Layer 5 of a small transformer language model trained on English Wikipedia (9 layers, counted from 0, width 128). Numbers have three digits each and are written without spaces.
A neuron adds its activation times its output weights to the MLP's output. To switch it off is to set its activation to zero at one token and run the rest of the model.

Output weights of the MLP neurons that the questions are about. A number n stands for (n - 500) times 0.00039.
n11: 437443385434592671642410539437470568542514520512572508460577406355684418743593507479504296399558518352451535363476710556336408338460546570550411682670243774535402324442351445572673461403325671534510550653416436578391397473549552756545645521545606199361504475227661414605366532492484665507567256727599247574556335511663638594481441317271520565839598537497394376659627431369476649423586
n14: 427688461350703421399614582310637374591421437447693476557397404340527314411423401500230452526650526486402356523313561693355314486588591564706557713398595136470430478637496674606167413722634541534304476530686406882856835315320627343731317657143428369312250447610661725500383448472681407408561541428536486532479707706740215367571483608487711317650260340356551620453592545525316531552255
n31: 674589959450624400326714492571277394386548481444307454569546688437328488402532601283586363345293693418575500553404257577400356760431627346508500576423715504337391720327267450599795402260600556574392372776544582705678449456545518463504467572630583405594586218633557556412344423716899451675470391417460679438387442620783571379509624631587481468267203304236200536558639683524366487440547
n52: 570337646573599693519466581563671514521480591624616396615574466489302668625536675518443564598349396447625748385396472540504623717633331458245396373477496399549606511583242355554335617447301597521625397447389588535572450570414518379542645301507609445607669185425547605442542443571515527596648537372540473356318380582533567695342763584598273363367469233393458665514435217610469583412464
n66: 314524627675536332544467410627522433517361535630487424662393666451514568474425528186560574754340391608497564383602482381534445413493351377596447346463615578445478542493663459444400458582368503628391421626444449710546437345404536616503820437441482765496463347479453542302511633774614439391343510547496688485459530461435210514348360471493559440631466533795403633730453529776689436364248
n73: 437412545269371461568641578285563416317614315611496550551637432532596782675694514763894467527294556505491585365614324469475592180612312364317636412510247256505559355598197401379518338504349465553708306417456516485396716656402558446600469606272372510583745476617491652173510385588646513171482373200552719447568638528668669518776414680826619475976468543567762206487607207348450821026347
n75: 777633114752567632406635330611392475568455414462516598591513649734509278417352610654724573567839837404471313679254521471752483726431475437338570209318323450571427487591611404345568582395592496690454615449423389439622577621595732554592273500424258519569550347599614350402380534156323479307393467628367569683454769358451732336477471456439524123654323476517733486737397570512319635639311
n81: 662397516597669369529717468582613397602519451308554318360363374690862478283481374282547396531645484483519558695782396559615614673375461566590413486483451559367458504629563813324469265451463380481446286405477899617675611478656707527320281663433463650317192763468374448582419536483587596384361500177619513479445538552450372621246508610350612372562192575465415529373588707444465354444683
n84: 516478379430605572555410377775559162467667608668680398428371587612643490313430371545544624393470708592632471644475384513416548636273496489458467589528608421327432224500582609311671440496634535413606347522557403377664466391389586427643335395339488300654429435749239615488516590666704410421526447515492524457415504492278612360508606308473618592780599799504420429119666653553316504496504
n142: 462418512404534726509628617466432262500496291460559553500343873585774443598447315732765660448558529422380425551555537449657629483479617744435438485327529517472539401455326512036427778297413523445612338463674270411463443481685559274652509370393224437533591359677454366314662313565478685651305322517689460386368299782576432536451480617708555404614548531694339453575606467665524683588210
n192: 698327666551421582335504740237508539592515522491609412516504555472450339571365341532775386290369565457539641336741464888453300479594464642641474428325475675607569288402576394362528508352368481624382205649443477399335713284564529386607545524661264303217543619492583323478587552385342609638528462346592465294460543722357513670854500529339776405425401409414659474680287554625706459474803
n202: 428439488564508431351381532361534582456431180389496756848464223512718399571628328799539467504718353725655472369505581275301588529672552575523650635268538414691276344640572291610428472534724485660310552532577838389574343412676589512786527504453355437472624488332658345297692549757337348406484635446575587643137574577235612341544405442425286487607516416390452406319496500416504603351500
n206: 216511359652457697543381436598801688575607370620460496561485679320535427497581437391528713730649470540674405413717655453169481746435586341336672338416535488507432614454474471500324557557446685427515374387414521492365598500296307287378413508413701613477648396355129240430597492472401620549391604803593541449311511636539500400680449403600610536559330734555468656599518346564507535463364
n224: 556530493414606354628684262303392686414630165425588587700369544443382546430525421470561561425585293715426467508526572487480327547616477578543570224484312524418553615604640622327440519579737625306437377409482427442519716386375611670795618504628867352797456442416461342421520409625363434279545623441473525405478574466717348310574600125422594598553504718404553528482566757403616384512580
n250: 367583407197319788571691563533425287559349518691481452592406609555660500412615512456475716328597600453469723591563476518598492467484799484388375665382480337453525552564567635672539675235220504313690521607511419504411544627353798639738504774467488606508475512292411461297402349571535377468295289520627504455625673536492561383612295569670407419766231407592602248373706200634426443487492
n315: 526412381570608754255597492712535560612730575450262295530583315367431643473531698604496382541487289580439703343693567301451612604500326471401605530371504465467678623492413716648322689374342299718623198316587571582500392303836648500163583496386431570659726585036697431304747312606423423643675258470517428578401686588309565397323618616423439666552479512541455482609484474528479372283605

Each question names a token from some text and the token that comes next. It shows the activations a of the neurons there, in the order above. A number n stands for (n - 500) times 0.024.

Then comes g, the gradient of the next token's log-probability with respect to the MLP's output, scaled to length 1. A neuron's effect is roughly proportional to its activation times (output weights . g). A number n stands for (n - 500) times 0.00073.

"1", then "st"
a: 527513512527719768491505501507612403403499511491
g: 396569583526571695644356530570526673451305588365524367895518507498442486531498316384551473460439508600343493567643331473582402367588354332623532521322437656326348471590383697540568467270552258447505544622433635665481489400653569416372619307200520407449630590432201590433403590552659561431508400386801503613331561490535494607642541764422574597522405260558400390700577547543484618405636
Switching off which neuron hurts the next token most? n73

"it", then "ó"
a: 630509489510520489484498613503512501505494484482
g: 538547236607558428332709568645581382349545435453584428435661434258423576508393262489457512546471537715784362423469459656625600354423480539529562475391528603136417551842743426578441354729517486406535214494519479293390519483517482528587579428374661380490621399500638627403618605600384550511424512458538712599486315441541535375312382467610479335632408580499618676801567533601363441467401
Which two neurons, each switched off alone, lower its probability most, in order? n84, n66

" a", then " "
a: 711360504472504488501536525493683606479478482517
g: 563412499313495532384586603425561460279531551499577639388583559420512591258734475711518464496535434366476577628628383448228513611773538420348652497412348593381387474505457384196682184449593666514452383388525420629611226543634363591565433519609512574648610675486678643592520395650321643399531487670746353450529359375454782350524463479423453527499465530366533520395533284733567352563567
Which two neurons, each switched off alone, lower its probability most, in order? n14, n11

"nament", then ".\n\n"
a: 492500504486504504523506618522476471514505483489
g: 313413604413600333507493415615521365386738407601538515498529244628386820439544490602236644599386499420445530506398459590721359589167668386509753372518511376230464612626536258522310496646570525339328498607474518392503630350460531305577591550534494620560481575541393473388531307344523541595469526617500455409552551414499426463713544559397755454456381507667518400438456759626670453726696
Switching off which neuron hurts the next token most? n84

"m", then " |"
a: 609476523486496501505483496315490570497500512489
g: 608550437595493507559400551362491419493497285635505560500593607425542712730827467360329440516914515332364467534444497390442596508643672705483395713661684664509523480234136580345375473564509631606589531392441351625445595486628405408372476574532439594606548580470564403685410402501404527446580399346567505373473434568650520319248246476379365715584600583511383431459332523427375572583454
Which neuron, switched off, raises the next token's probability most? n142

" cont", then "ain"
a: 734497505516692507523479488489517498504485499499
g: 470271669502469541659585566510576663401522503576455492491813648368302646654523706345593569662598635578302446313566763488449383391502392550549301762346271396433529584439451454454334398581349443515459491429662539716520335423620531309657573502684377580214441453542565385426538427514625500399611352353464542384623410601643547420307418534509707353581615389453533582470588334783441273491561
Which two neurons, each switched off alone, lower its probability most, in order? n66, n11

"res", then "h"
a: 775779655485505521676500532057502477518498501489
g: 413449462428707678381656513404611384351388460596761484456399437630582497676656614728298351489167659532449586429334346503286338414623216252478521410621429413638462459407406655494487547502576533274713389343614566736554395605613318475498388535638516586524396588482466314686391447383482333606398653483493618625528356608493340726543404652505515688529545614595499544608315570617517472413569
Which neuron, switched off, raises the next token's probability most? n75

"ing", then " a"
a: 482510484477491514385504567500493504450495499510
g: 630375562645399531550561621554661576450669464389461590718510587513450273366330248668657567718449451500456274656683461470368473724505467435476524463337529392724519440569463661466665299505461535455328443569563460480320483717594348490637570388591421450522566697535175347399552575556614489416357447682725451353487383567314328728242533319305494768566453580405571606496353489601514554431455
Which neuron, switched off, raises the next token's probability most? n206

"0", then "*"
a: 679527516737510497519474567482475496496499507502
g: 381397381541689681331362393707591613495531715504592611577336445557434616254512359620470418635247511602725396317468459396246594765398520450607486534662475388514587595606488399554594379432299501606672458372419394475579343516314579515538413561328451663570620323655479671378311511371613400407425337532468521418565545524670609412657567635555534504548316214554427427760624365533532612400760
Which two neurons, each switched off alone, lower its probability most, in order? n52, n84

"h", then "man"
a: 623487480485525507499500507508512836495500470495
g: 614351382741537669643398616613327762719506826687430651407482430701508653214463408443458442416513637258528430395663282424670525284750548587461543581429551397260429549444423588509440599571490518553592596527651456578586566378581404386444227407574572583556560396393335548495492510535512522566431418489573493572556477588416523437677361483517637731590501378322319263544434354480511352198521
Which neuron, switched off, raises the next token's probability most? n202

" station", then "ed"
a: 540496498510502522523498571542506492504459466486
g: 628427627615498371657610524590590424702381674535557329490399679538526706448547546257768403205522408563669558626851480500565517315621374446327334301479388502627479681552522306533626464504363363567664659564563444539528274497684265437329609514452536657569615672430470575450527423278306538487576264425447437510415613533528431570413436622496509489695465359526430222501436613538491595371305
Which two neurons, each switched off alone, lower its probability most, in order? n224, n73

"7", then ":"
a: 607516517509541551501529461504493512501521502376
g: 538476461512646461666533590584351529383600352381648367433501497710525369379554459744563490354548689619448422565410391509238483516565373430584392633571307446226537502444777414492778545465361532906221439396627534366421408689503553515506664466312445448525594521306414496438347367738441640317571408563510504541394576650515297529412489611440513596668551390460655562744583392438409720381491
Switching off which neuron hurts the next token most? n11

" with", then " Mc"
a: 605289726490659509540510522506519666484620574495
g: 428649442291663441314272536362559483399493553584518308331441515513190481621489617545369456528506419445306381545399442521626486630544624370487508600455426353480469629419563406649474694506358604430446421874491434554409591525745513524314138509724545311381499388479704493593477616450296510684560705463389541583675502531594557541512618619608338850521575328338537499460592445535633521360683
Switching off which neuron hurts the next token most? n31

"or", then "ado"
a: 528525490500444492483522468520556490506026480512
g: 581397481585375283499530423479428517402614619600498557581621286629549728518377448413612665498367382697653285520747513513495458422651579250468615416605366464396580593569595587381328414580530547379707382686584496137275481457476467383467542368337774529561591395591612489564546352605487577562567406452727451425532408420519577398472667467475343472763249291522621488635315268516494761528556
Which neuron, switched off, raises the next token's probability most? n224

"vin", then " F"
a: 572493555474515514497506516335569522513492535532
g: 312547471296581497623406546425595578525347633521398448330535715402457606573438515465511471486555428610507594593592627594544457466554251407334532486434533398410223788357435445418496633447617670673290503420263623424456628567367418408456511679395554530354332507411431492482450516469484317615708719711212567520550663647782283562325627176420447452392534615525667597742593504563481526691486
Switching off which neuron hurts the next token most? n142

"ec", then "es"
a: 676514515474496500471521728503475498515478499507
g: 490626474573253397634510683419521532435636523529378552388494457661567574342305477491584177542365819437348657443427356665346541570540436425403340498642479425527404494303454453499761439536331527471384583342525423566678490454569607522569467424403362526451574482461581526535426530255491676690545154491251564498332527692388684609426666418355815680571562403676476569503620662476453718438621
Switching off which neuron hurts the next token most? n11

" the", then " Pre"
a: 643503496501496499342463495473515475515501495509
g: 473587398523555479310674300346481352375381432921431516682451599500462604365441393584376464576681704568440490648324474503596382674529577358571550705417547463650255426568524666529358376563666551378413433647527585748582661504676440583589564352453415313680472409555483367398536490601575357504426489614411566502484716679776320515393531546548300504431561533486308281469527229571291537396407
Which neuron, switched off, raises the next token's probability most? n75

" be", then " completed"
a: 601503497499504487513520315516483596512523489422
g: 520447555378553383491494399619397410636305580429653346527587292545441647392457734556670388496529705421387589568251742459449434475630612326498538410561324446587499508534459693394738647653268571575760592478802283474645537681337670510379488590498397248473447401356367492587427608559432358510459482346493344745523605360521606404626546352718358398713301549444603553475558534539459412368414
Switching off which neuron hurts the next token most? n11

"1", then "1"
a: 498516509560506496481500504498448490509493493537
g: 707432503516615565575595301405388592530683596685568320626713625555346473388623420274293537425254503525409714607424355412434425696611527485572493380577662558525482459401523516684382624600375249283288479524606472405583470623409631232506388627719547489472468542514508661632416535659320508577396266517595628524758398550526566524431358594469492550351471673395357573500292156646438579485531
Switching off which neuron hurts the next token most? n52

" The", then " band"
a: 556313502500501510507536596479514516493499443517
g: 385242693462528322602502553677685290417473605351552262361491534488343515615484425585643689598536586413593380711556339485736325393521593782489696741435588391383699435446639525442729700641634350300623497419250396392372483502455355604321350364327574479419618566443481610641575697446376416523361536482571597480496403441457550484789574549361495364547537461529554407386351433579595573503400
Which two neurons, each switched off alone, lower its probability most, in order? n14, n84

"4", then "–"
a: 491511507519497498512493485471510508489469495399
g: 402393524471395453722599648315493491401560399601473556522432496466511515313378347442552495437740429332749467554498666701629652479621358319359490530369429683533342658428650505678521637441585680291456417452413327326361403559638343474493450361392424748473496633520746478490508523673482421507454751613500511447664338688615490609717714465433437363564423346483436578409549339473215512777291
Switching off which neuron hurts the next token most? n315

" Sant", then "a"
a: 755538497521496486463173584508480491502488500493
g: 321389488265588466569607396255325473707650549623439466418533725436463432639694642420751448471380524528626559442463382688720488698349603561339525486670484546383764346508467390432432475308473388448336638551457519292546422600492582387228684346640490546568484468322484475529578616475529489374387505515393576493395432524293488392654411472507582461548431665938650641614540317308626476614476
Which neuron, switched off, raises the next token's probability most? n14

" at", then " the"
a: 530509487465591502526512318505502517440556638512
g: 556336513423500583748740469590440380421718319443578649499655465532413430541311453759412530503407501561390685328758626490480562516441547571597377401494331501432457580475663527557633261475510387532453439615518606494655407412356324306638512450379509727612489278527297407366690222711657706447356401609556475514317365644409263527350569557528712531299477690551505404711549433416543582424563
Which neuron, switched off, raises the next token's probability most? n84

"ot", then "ive"
a: 673485480500461501492506503518501468528503486464
g: 617711443676505352386400436349186477542619675422373366409539482403443456391638634356272746380203427366528521454535410685698445599319547326574345445548607453353579629544486395545618473626527528548637420510514436532545540416473621678455395367559608651326661598539416480520558677464436630555595401315208702466530339732265339351587665533433598628401677541476495574593404365473560614672678
Switching off which neuron hurts the next token most? n202

",", then " with"
a: 516490504494537489530566499482609624563500480500
g: 341548490493472638295528591489458494415513460550496553441559437583683506189507458770541314583393582462504454556586390660590555359478629714552392583516290684658547659419714488656540558581325232594440580649433688564473688564253546365322400439399445595482394450324409292556570477422381269358535388371688342421556465458819329446560452668524611650545430627651640588569479233484467301569617
Switching off which neuron hurts the next token most? n192

" con", then "fl"
a: 698625500513584495432508436500562669493494526512
g: 616491670549636464397591572441439536644590365587589597384451390333454592458409400509399546507472539634749642449531596681331530418261533572558637395638405593379440198588400598368717258452671299689405482493503634640503337635370386477373517471555305597577336641549280305594516276480654550308597476642284514511518390527300565604569559914395404519629560492582419556336588543296534576523497
Which neuron, switched off, raises the next token's probability most? n84

",", then "7"
a: 523514501526413510498488498492516576507499495536
g: 312317323496510585339325497560484524580463525427642521623303530563594545446623288603484457426627390408580517455473531580388788345650533350417603615701457312293507489533494400365452750393545712393396632501661520645589432500594565643395761575628229455607325429395390458518660662606370448505532499415147539704386540239545519543546245475679576500611485404716486549515290502594582674427480
Switching off which neuron hurts the next token most? n202

"aker", then "'s"
a: 495488483499507519504490804472539492524491498549
g: 512596464556568592564656328527660519373630452617546472558469413326596596256632601686461541373554546652914493512523479694475561315649463485534340657542551525521472581372515308396513577389434481514457333618636603491471544481118526555652618422438376437615329537476498454364386545382563445424296359571425425715433489507613318518544854334366509398471584327386588350337554366745270687541653
Switching off which neuron hurts the next token most? n84

"ey", then " Center"
a: 609494510498508516489507599475621520438519470502
g: 612394396636531500399299383314355476467447744507651391738450550454557600384354532699517573632529451680426578356366477490748517440555669574651216538723512624365780492525464413583582458531450566451493468398519385595432462476369498293658527544621482364338506398328081506538563498360511641655411608517279480600730541488472487583418482335675293510453509316446732375566604502378543480608749
Switching off which neuron hurts the next token most? n192

" last", then " min"
a: 549595498515501496560491486438539504501482513413
g: 453439475674574522330540794449537542533613367425348408596437397463595342396340437478516530454793610446289138443311509396537597547453505279368512436823677430600373506290609396540383541581573547473665621596507259398606370532473418504598647533594474595575336488445552353690659530434747468490604425598570542615470476686450589446403637458337503462638590597501630452414279341659589685513171
Switching off which neuron hurts the next token most? n75

"or", then "ing"
a: 552504521494500520529513593597487476503278499484
g: 376624289570611483628513587410597313477255588238523265519430449447685548347492632283508347371383601529500594765555493538279751549251533635538645299518513555464693629639579399553511519655385443659395538650533549647645581543565441356567515745601439449266501585501451411503476524515378541728354534322404323469290615376405710439553504502555524365357700604454486317667555325420620486650420
Switching off which neuron hurts the next token most? n224

"p", then "om"
a: 620495504468528450487487491493517518499478492501
g: 596561487515483506598739674527322633621330431332396636606505646272272415772596690362370689458634254476674566466589455387646599613440615457621399480413495322529400499340634615595432606511620576581380316602613243488626453508482535572549543380601526455298466215331484684402357572405493777430716550575308501516651672417383452519544428470498306412355540628293440442465466401465435451654674
Switching off which neuron hurts the next token most? n73

" was", then " p"
a: 618516500514545501382516504493493482491451503448
g: 496446544461303451643370325552626548446596679437704612357663675621404556620250558727585595623542517512384629460441568739546754457362438410361401730486649455570265697482538417388662608526559505216566531419479379408461385364408600489457467559545649583518333535473503556587511556457545465457468678457342626496402577640160599257515314487645681161476461457478493571522266422506563474569241
Which neuron, switched off, raises the next token's probability most? n11

" live", then " album"
a: 658495489497515493490489479515493496502479510552
g: 642541573507615245601478655601433390337698408596541404573487483423698363551435485335405590602398504434702350716414312421583363602617487767564529581406603533279566390562576576512572589418468321305580347607262526515427380731461421485385531586648458385427327341538655374485310629374604573661557466609712500794591411592679420506445415339502661317567523339540357478455754390258610618433416
Which neuron, switched off, raises the next token's probability most? n315

"com", then " Tour"
a: 603522497540501454503516658521558515509481739498
g: 675372571756602593133440584436353311455425509701454494351429473522415222395447318380566643644611422724350650671464499343555447604346584619433382649584496371581422386666535780768281460649418647286409515429480525611350444486630482471445549516438318543466562497548506362476499539690629589633486511509341467491413594553520542484246548549651418371572382431832473418574581471537347709563422
Switching off which neuron hurts the next token most? n250

"ly", then " ("
a: 574487491486508482550618621507493474387450498222
g: 567303753493500522745401514327408537535466413450633293151528630585369379339653566461343575428527501663416739557301525668552405405713388377584437334627492528403384495376568522579541613519583537823440607428558581604544530457581432409470436451523479638425447685441366520590433649616517474432420602601532630330507166463521317299751541320352658380342678670659284546558426642495578476462481
Switching off which neuron hurts the next token most? n315

"g", then "ot"
a: 490504320494513496529490509508469502507529486504
g: 573347575628539454240475404197570342573380529528595474590722598544415596538716365343754512558585644495380672620518350546331391609492388513506425388500596499541430491435512504457269405515686644615581396504516203369644571350483394512770512486462514534398417367721394526618711563709575402656609638367466615603346485491465479246380295721576708415605438448536488440605575474363188475586395
Which neuron, switched off, raises the next token's probability most? n31

" (", then "2"
a: 528519497508296519485546492499500482494490500588
g: 600421384569369584388417594672565503663591590709547453361531347545696768319501720543360341537493606332556388428368594645510643567589687828406415650330561655417532466542441599324459408542504456503402515391375417620572591616307640327453527690340616411566311455553576670637548471634381428536489428496645159381257445297415625403372415586630670299569610461541449481542456435583538465219432
Switching off which neuron hurts the next token most? n66

" Sant", then "os"
a: 883614481508488475475065603519513492509464490485
g: 593457388621606503420502530477246419271506288417667219499522604544556695533448553533379607452628380727403551588315467509727501432671586551520337305402543408413368628663547570501385588325332434622445580535615569278575518368410439248640421519505629501280511364616813558447353665449686558514479656401555390595657476409728484551387430757558384542475424538351679647576581535355451546596216
Switching off which neuron hurts the next token most? n14

"a", then "uty"
a: 550517619627487500495487536477485492505487489496
g: 594532452557528341435304484470643507485868483357486471413380612421519529474460486666321414704511545632550422625634398268279526450231504381613493501375458321505560518404492514331255474531268511536521557504530664370295585642572249657609283557441511499415567545376609595677557469305563679632608687522483474671614607243318657605448594616392618704722325404537449773424486575430425506499538
Which neuron, switched off, raises the next token's probability most? n31